Layer 6 of a small transformer language model trained on English Wikipedia (14 layers, counted from 0, width 96). Numbers have three digits each and are written without spaces.
Take only the direct path to the model's output, skipping the later layers: a vector added to the residual stream pushes a token's score in proportion to its dot product with that token's output vector.

Output vectors of the tokens that the questions are about. A number n stands for (n - 500) times 0.007.
"]}": 582590514560559396634579497538673497446587334318641553578597721478460488466579297819538378561620511433568372402591429337593563354446408419638484320277588468575685436494421536360680372415570498641605628447663614678420429342335267533565355598431554466646453422461357305656561407710487452356
"Medal": 605457313537520443574522486575614477592622525381530537630506568434565429479582373498466455537585480617611371388675416372647524460335449411584450534473513520610650500547523387468555427397568426531545585428428636598439500428423506655542322542402411433516363532529443371695461511686492395457
"׳": 772411218547441430764406412638628300705634455298767495769541676250703357513698179829528140686674626666687315312844204270879355257323106282743554153217756628691959318782426374335692266206667404657803704301720694843482673398334367686756150558344364463779297356488292103899387291865465356262
"can": 580411370497522553522419481547566414621538455461637548555513614480536458571534457594513399588381480526565419364513358434629482523476459441543482482401541463451602408528431594459539435491609480425467560515533631508440540544458533583539339446497543616527368439437389392635494399623481544625
"મ": 744435203534487433760408409652611322711621457312741491733554680267679341494671179821523188679675643634674322325842214279849373274331104302719563181250731596676929321763429387352671265228648440659758695318694688836488658400349363685758174557344381458757315354507300134886400288861479366278
"aceae": 707471322523541465577446473623499349633671615468573438517396590350544354412640407656541390542652487590647338388745432290618435430362357364564641439383609417564763555668465451383486337385595412670589548508502578545535637502414514667703278488539443457605518377426483353640474351704516553521
"educational": 617507429550482576565410424531482267551606480412555517525582665438552468479497314652492347554669526559547398399641453358543446437382442476598608467446531601571665444550420467418672419475587399623526585464451527610495528625479464426704384516396431508637457395529543312694488361644458483492
"\")": 473458436725471480584494437502616367518468437428714478652688616394634515429520345578411378630639608610605524359566469378522453356410381397530487353204622480407765505619482477367630514378557613644582548549613604632300616476278614511522374500516352452550393512538415356705383449625564353442
" award": 550497346487446473554529469520546390611506506427617529504552628517451429564533422616435433507547550607515470410579488404538455486474525458528571427417480521548564433539542390444633404417585441553591542486489578615377525461558406532565340552439497436496410440510416468661562383571524454453
"IUCN": 723451351608415489588499500649748440646562608299706427563440598423594465497615300719523402548621582509625370302672420464518461451456349404672598256358596630580701525667487448425603334435631492636607614436619583647468559505408394689566322526405438571580506247446570303702465315700466412505
" Insecta": 651382436504483344684514506645474498646409513520700502683613590258626452592604336574428334511631448497507442481709297389695533425458381484719477355363624619585779474623448458315737243333617424509690619528567645697499512512472387667504305509451412525674385421539425394619463311750407418410
" ": 770397215545441419769406416638627300701638460289775491782538676233705361508707174837532128689685633673698304306847197280890353250311098283748550142210759626697972312795429367334700256196665403656814707284724707856478669403335363693760144553341361456787297359490291092906382282861459350261
"Representing": 600615350472374461640503575508635562614503446334553508444529686403578413406555371573438462552603578667580387411630469324560547478518340399610517442307613556618668449551562353373478489415578430573680591498429550568393502468508399580599331534324446415594351369478492341610450325640474449409
"ect": 588525452547537522639435506572453445594448581557549422476447547457618540543496413545505471497500498467580446358542470439629612551491349463528445531434492474474680484660436537556645354473566494549554542527515600492502600615396319550503410556421368497575386447439517405711618427755507495436
"ી": 767427219537459439764423434655610323706622447304738465747558679274661352495692188817504192673669635636668326311835221270861388282341115308734571175253715584668927340767446388375664280234653428673770694310693691811507661401336374698765163557357379482760312372520312148865411319837479373274
" ===": 576449485563561528597494585496607421502541485543585367463590593442635471416440380486471468528520485485536570503562470446550407400448388379565566534525548503372642498566426466426603366441559539600600544595542525640376565400324656503512450521373502593534420559504486454638456445658582461370
"athlete": 523476401511485502596456500497522424466465423344539525613483498448572388593561369567425390588603544610627287369597474397532534458524418427678611478394574478587672418518515451477611329449647371602563585452474568573434553489454506515707362455471415468600489464453413354673450418684495507496
" venue": 527467366524401498573460524584576408539533464404522504547600598356525428478592381533465400599502549509614355367650464439600481474472455425531512500415574449576581426536559416419636417384558440488583550477529485636501574428483410517595292453405471554574461500468477390623569428648445471516
"crustacea": 587498376518603538551420488541643322623554414312676496607410564322583521583450280659588367533468474549675458399713435361555360416490228359714511355368574492571705480699562466442692316441551392602542637402498536656508616360391323727680333585428393642597334460495370392801522413682562406499
":": 427570513594496564586578559550570567563470522557558467495452501519493460458566450619575405526473481415442587437563571506580527496558536506453560569587512503441522492399510449434464585520466507492502484542520447689540455471507406459422474547485544527454481540493532603550572493515526556445
"гъэ": 772391222543442419762411416634629306700644461291780499779542674235700355513699174835527128694690638677693302312841206287879348265323092285743546148203765629691972308797428365338700255196664409658817707291718707858485674405346362688756148553337360456784295359489289094902387282858464347261
"called": 596518375512483470558426423621625222651572373303628571495589590511568411489500232817538453569588387711511445389707411273742443420400307387713537257321570508548716483504421549312751448452644465621637598409526529620499572431472365588629332506314405437607344258446349106624423392684451518559
" band": 555528429513491536523451464541614382564470584503523522554523551455514474550508399454459469614488540577618462429594478453522513520506436455528529458469481524560540477546548502415523532451517452565594528517531517629427541449442410504644356578463459503535412468445495419587510499613494406543
"Annual": 599463352555392513586512441536530399565545643372618433598475589392523467466607347570378399660539530504690399443595395410516505450423485576549547477372589544571672445662545392465608482436585432556580589414463557635454577476527424547582375449422456415606415425506394352644572472653375417349
" organisation": 580515374536443477573483485523543399578530493454554520546554603377516451458574386621433485566551570578601435415534506402535494477471406413564585444479538555539558446531544458422609374452532413561593559481538534584481556465415367525579312552407480443553465536503450434660501355622479461535
" Уэ": 755406222537460419762405427646624307708625460308765484775537671233692351494687179819517131686689625670688328300845210280884368255322101294728553160221748608688961320778428373342701262197654411660801706299706695843481669395348373702751150563340361452784297362493296098915392292853453362274
" surname": 620497351470482593634434491685574497440413496481597456543610623412487446548533337598486384538538444658563479381667548358636483348456358367553557437367558556579571465534500488433628377471559354558609571448528543617441439428428445560618270645505479468613423323478538390651503352717498486397
"]": 519468505589505504519496511537609412549590431376663591541627664386575470493489315637538458575430482535557512404563474399463588198444276449568494364349612402608690456603460550399653479460659534548570535545695614596424581286341481527573414479484508473518393436309391344587499590579472375473
" councillor": 625513340552461492589438486621544456619522391461628451477550627401546429541575374576441416591495593507618438463574485369579495459475358447577491415372496590563617449576429435413514381425478343581608580488583528615490576435547433572588339519447398462517382458496451460720488451655390445487
"”": 512562394613372505534423511501511329594549496262733536684555593404527419451610321722515429569510446533635482218622441324496624317531278426501542354207624498677686463532413501389589543444556505461546538542558674566363650428457387429556406407453530422533369464333467344625556528595493435450

Output weights of attention head 1. The head adds the sum of these rows, row i times number i of z. A number n stands for (n - 500) times 0.0043.
o0: 586546605480499291510552484543538543384523375490597436410529470539523586556473256513544449442320591533563562490408429538522634531449626535736447694416541488321462397614531437630692639303450677402644356446425490543435357455394506614466666515488508516587430718818431564390395329582346433482
o1: 497669434406665690583638539474436547454567454570585291486648567379381413555334255712795580419467582446634666512415458083378593563523366193447512439372448444383378472394610664392414540553493458402458205622368382417490510469449550696628551406568676510474461472284559536470577347481721405440
o2: 664398473585455464636691408577430419592618513514638448717306486686489478740657390638337382533532562209739619258544379479602252796567465478446535520471564383430571507668381271541316370655596604603289456403470440533452778716736580640468473367494517445699384460491437411595659437364712549391
o3: 420443450583384416306575386333565342660405610434415588644376462634557507542722641423458406542473567422448588496555519276446534441263239392493473397307482475394559446536582388574712584331427435604343375574565670411527544514766392656641494416423678629659486423458666506586491540398500266724
o4: 506454647391512584337533420359503486378528469483453255651404622440348589274452305612579490466537394640674634213329466318530819648538513282568447688591561468350575544534597530358384519595469458377476294511643419301466572502361575546549589420579420707527460626425442393502443330537635466376
o5: 534618525540553377454384461571330692592356492655361360628477399573401679516636464527602638578645525566807581327388401321469630524428385514513528477344383475567615416493591456683456715328564452458450379530246461398428575516536553579447352525544549498487267344437689473709662418626674530743
o6: 533334408630665480295380578673380483484501521455380463425665395640500610526489596366462469614453639531391455419369572341450570381512608437503566522417510600415766400518550565541466352314478376699675688557553394447433584444540553527547257594542476492355574382572478574418537555578261455535
o7: 547664187513535359430584603621445598607420397449601610375465488779441345648511349390712635504439643413704561446499258542545587625597426497574244406580330340445366439666354438642618378519484353396585369563413386488490578580754234701533544516322592512403404497490442582618452452328430392583
o8: 496412561440388650425368521547294450578572565327586548350367679440379410477476678217281397478507617554534382323395424528461324544722624516628460522800662568491377503476527375540570476545428471506433491419339624534483315416623360506537575350480392396444521538546425485721656520558492430487
o9: 562502572532573256600487478516571385473406577505492432477537366651725574408623749533432487424604710531269437500444469595530597571431588436490547414475516428276673535555481365620354633617351668552438515566460590479531534716420479566371531468584643382586363686689666534554472506556531443587
o10: 490462782407675456617573591543371720409592517420547392697429355597504574498529520468413582546486644441432452584551464392520446490425631576646556519431442524501639259491331354497509357453423641604531522268302504701460489597742644598311515578609522447708563672697644506557502472675617511351
o11: 667588514675719461623530580591395526187491576415418462536498300615550492371554496435510544590518440446607609439508535550376677490603357376499555571387490534465472606478363436379625407153558416608622490598487464469485479425404470408532438703538500601106527524307410607518583425506359464607
o12: 469506698588410298418635565627269524523294385771399473430396431369490481544501602451481483547392757579522597467327506457564495329451537336517637732544607540675318366458539568505629482478387438432432616459371732565349169450569377413542079335800471446586422586483587532482747609590453503367
o13: 650529496449504471614560346498339457540529490700365483590477656549486550475497376588471491461614563595475497519382374374536714599451691619407338367680536395451721412696640685265488571420411498498461328676399539277541301527344515286563356533389485742510605501604640627426510372496357496665
o14: 585258357431607572501484559445278491508567450530527382650414422399446647304736296549232410488652541413681529347494452703526326759456515681801498407661795478344464230759369536394706519553536183567314400399408454373679510493708381543527380464516574512431458637386398590620387324797410584729
o15: 810550351302557666438322429448596558529480641528429648199444530413282398552442327642446474452507490495658421755649417495715473566306305525562426465670406348672433261865360565444612499523418395694454461399436295271638484596734486563591730678459566532331450559611585455461624485517359488711
o16: 385629428560503502318501423630464678566589711517407742503400462676434407607387582526658249300286650510286702549434429590566719478492544718427258429593488512572430530590632509585586521547485516415452589356440590477401370398603348557585513430567623428478545253548289544157510671437466488525
o17: 381206610604371418410452474499584356456427371515527404552756535497657583111483685483551609606595655412466483420237612323523395383619719490533669609390426430199587636491493520492390649521554557470479307803582590538481568577200641538478681415545569365431436388590450416497350453620608389262
o18: 535531577394624400194608456680487367266369494464273477380661493375474352347442463398591633520401416623425296563496368279432509288211530428605393561499203422370414473503619426369549358230322393507564401737413473437348532582517617690629400550410585490446626555711610509558400494535455234742
o19: 392564582545448238517433523319592399678502456323709568631646439723374712505581406353629596648481688291425771588367398687646524597657671454620375288318670345472720432710365527583382691484494746537446318829680789407655978427412489199205599303584492205608623475477302642538326349508689472461
o20: 479433610231517596553530520713509735438518274529411639369442753637418360454250364585556523305491414531357627451495231681585437747664385477702545456562469328322410313507427463529576432540478344533503708325587471573446614471670460399543628684579633602500541585562345487584488536456434502271
o21: 481415337458563556511485519377424397409562510495452416613167450201447607409494579446514547562432416564641520554401480342697364649438588634387491566787491496368427484516578574577357500708344511483427695455445505579437368576584550428361597348418524589421323530705593475502450483547454537489
o22: 539318510651609324476477451561538493168560567443362525604406343432639532445489362434572500390573589554472649655482412499548312554402426572428465441383538370428694445370406520377261601565373590450540689644402442496475480274337525459415318410421416450536612529584406390408271521515512636332
o23: 477416515541485447476427395611405606451516333410464662488431429657573522419738592646548289418429528718372554498500418689479627343570436567518461313589475358559552564615479412762554626288484559496419671441519599465450411603581483132493564604598730488464203532515432481317463566553502323941
o24: 518415466598549315429369505439397450285456423584554408375706494505527620409378390441475571679545605495612537513324382397532510634800328350751623347476696514302714403359423612596410426574515762354574444481615609411594500382485509475429511559717690484625461529252333315446278471496341514742
o25: 618662355485469233593415676502392614423614534389561657444634503548490446434454609456636475564557561464524378470551469413588426403473571665293475466643565460559544376527483442470609462136466283571361604667351472308524416466480431439326543623572607602532635597407594509527523569542415513662
o26: 475602370393521482678548431275426620499491391293710316604618583445496378509586314475373561360603471569437490227424681453311549729721448377734425326460435534520643347490268323407470504286416362468396408539480494540352456579621234585399203465415571267581472506557596472635597342568598580580
o27: 420537532649502682610402610291421242291389483407467344612593422350651658420394321234401527601562378589637357348370550529441640412527655482350526481466549478363349452314461369403472375183460403656404413686396488528299391543368611413616309620348349657406667472373475491626624485373304421379
o28: 517562545523520377467461484431684401624372518485521753587832606412491320379602275462419302420447558559385495400266476413374579358540647628332609630261502503351357446577570896360598732401599717449470383649512692676448540489279514373571662486547449438467549472463427495451545483451501491626
o29: 457545563604504653381372310550570530520576344533265431535572560516641488488389434563676398507553410461514461525490611630520337348307409360642644635527431475560325557473335494426551521683439544615482531386646488631566298632248594449422470612477529565528460488536338528527446441527535542443
o30: 507545413548393329400611472517453461435369462374427469267583481695529448662316600468689668593382471449373731445569505491663424390637578328513634580326577639536560499301570436519518384569467446546470495432666498400463561472535558395614462393522545427506505477441369317651525442423510345363
o31: 520574438575492560550438459434643381551478454424565333358364548658631504675608238545352453593552573462602505492656474569437376677544474636683485491488736601418455439628516381467701617380427486682453484389576580498518471685576578454499509627569658490363553433533487470730572455445564556695

Each question shows a token from some text and the vector z that the head gathered there. A number n stands for (n - 500) times 0.0026.

"-": 522605512396493245493562438619536492336644508431536507343343502566312440409446606452566448573614
Which of these tokens does it push up most? ":"

"For": 531566448471604371532494514484530495452512556407378577513472516525457372502481447577475533566578
Which of these tokens does it push up most? " ==="

"\n": 518564589496483277556614469510547447378495538419424449446422429454332459443425600576440470481689
Pushed down most: "]"

"Ma": 536718506385517509456652583607211592398554547544442554558593524489523425555518793613515713340482
Pushed down most: "Annual"

" leaving": 514501572496584425449540487536449557404534521524467488563513510464344464472486485521535497463548
Which two tokens does it push up most, strongest first? "IUCN", "crustacea"

" possession": 502564562435618507497463510486384599460592538491436551570499462455378497489527503569614544434539
Which of these tokens does it push up most? "\")"

"ard": 573718654371686520478787676620334727473615563618493453398641571565432562535543745418634672295502
Which of these tokens does it push up most? "ect"

"direct": 543556405362534497485447495448210664539596475481432651676430385319482423508551602563598488363557
Which two tokens does it push up most, strongest first? "\")", "]"

"ing": 395538507484656541441586546479407558443583585488340514552499416491416415475540570566536479427566
Which of these tokens does it push up most? "aceae"

" S": 553515600406589504494541556502380529469557581553479541525436446438500502434561563485537519417529
Which of these tokens does it push up most? "aceae"

"ol": 487539568462592484556611535443465512501580606504461548512451500483453498466475478522605506494545
Pushed down most: ":"

"s": 459714546397704556502655523371390641612660548422372509631457409355373415456480633505594453471565
Which of these tokens does it push up most? "”"

"t": 547539484469590402514501508508503484453514580457404558511479518515485399510465462540468506569566
Which of these tokens does it push up most? " ==="

" Hong": 489552560418613476494499534490380530451590559502424539562488465483403489483515478550631598454533
Which two tokens does it push up most, strongest first? "\")", "educational"

"itt": 546563450455587399504494504494494477439511553450397581498498527520500388520477464515475529569550
Which of these tokens does it push up most? " ==="

"Biography": 464665478430661352480535564510506513445505500446269537516361466481417281461447579583455553502656
Which of these tokens does it push up most? " ==="

"===": 525602445451605378537560510392550513440525567398348560521477529488402341517473478590474554577615
Which of these tokens does it push up most? " ==="

"una": 548574422457609353523472509497539492439511534403371576500472522523456343513478442601464544579576
Which of these tokens does it push up most? " ==="

" Charles": 530571521389524305490567465579494493366603516457518507407388496541345455421473580469571481542599
Which two tokens does it push up most, strongest first? ":", "IUCN"

" player": 444592454396654560490566609450359550564715704475376552528500453452404437457517583558620474455607
Which of these tokens does it push up most? " organisation"

" army": 516487571491576439451531487546450564409529530518464492536521516463371480487504469523526497455534
Pushed down most: " surname"

"ker": 523731514365500509450676558626191608385541556559464557550627536491547428565533825634509723354491
Pushed down most: "Annual"

" London": 592555628381647331446600869490338628527601606499350567537496610454445516548490597507669864263584
Which of these tokens does it push up most? "educational"

")": 569551550343548538495469508428244602508520585517499618599378416349500458497567552476505462384601
Which two tokens does it push up most, strongest first? "aceae", " surname"

"0": 488584431325653555560735503341360553455683458575372448581350491490341272409398526590582539607648
Which of these tokens does it push up most? " surname"

" major": 422576447391656503468458589417393508546679664469357546582466517447343445396453537581673488469638
Which of these tokens does it push up most? "educational"

" spent": 475587608437660500494508506484347633509638588437414537568492443477356476486502512600641555417632
Which of these tokens does it push up most? "\")"

" Fine": 520521592410586516503533562515398526470539565551472548537433431446482507438544579510551530416518
Which of these tokens does it push up most? "aceae"

" ": 511582533487630460543612411454459601521570611422461486524465396441451434447524574581586397456547
Which of these tokens does it push up most? "”"

" made": 553510532442568453594641475435472503444562562511501440523530495474438408495497454486478448507644
Which of these tokens does it push up most? "crustacea"

"nov": 533636550475553541457587408511313634390550659522492492598476465431438416524499611617568467497561
Pushed down most: ":"

" Frank": 488505492393574364468597532546463516395521512507496529401361483531420506441568569444520491551524
Which of these tokens does it push up most? ":"

" household": 487557513401679530546513544493431580511660647476432554574438391491370400438499574514543520455526
Pushed down most: "]"

"ius": 731650628305764472313637424437299568321600410602201519363491621301339487650419722471665547242475
Which of these tokens does it push up most? "]}"

" He": 511589529382676319405628426458471557420529636471345530637414481453334394447463578440557489479557
Which of these tokens does it push up most? "crustacea"

"–": 474594431326662545546734490339367558456680469577362444577348500485327275419406531593590529599655
Which two tokens does it push up most, strongest first? " surname", "crustacea"

" included": 274743463539777884481711525563180558625679673406193658497430236444161305461584573651580344408561
Which two tokens does it push up most, strongest first? "”", "aceae"

"or": 540540357345503466522352458459158684537578441433462724725422344287524428527558566619661479374586
Which two tokens does it push up most, strongest first? "\")", "]"

" he": 527613544367718447575522460469462587416687674479457565617449416457342416449488537462513560486535
Which of these tokens does it push up most? "aceae"

"1": 536565498431581508558678460454455512433608503545475486548469456487455388465450478531551507546574
Which two tokens does it push up most, strongest first? "crustacea", "called"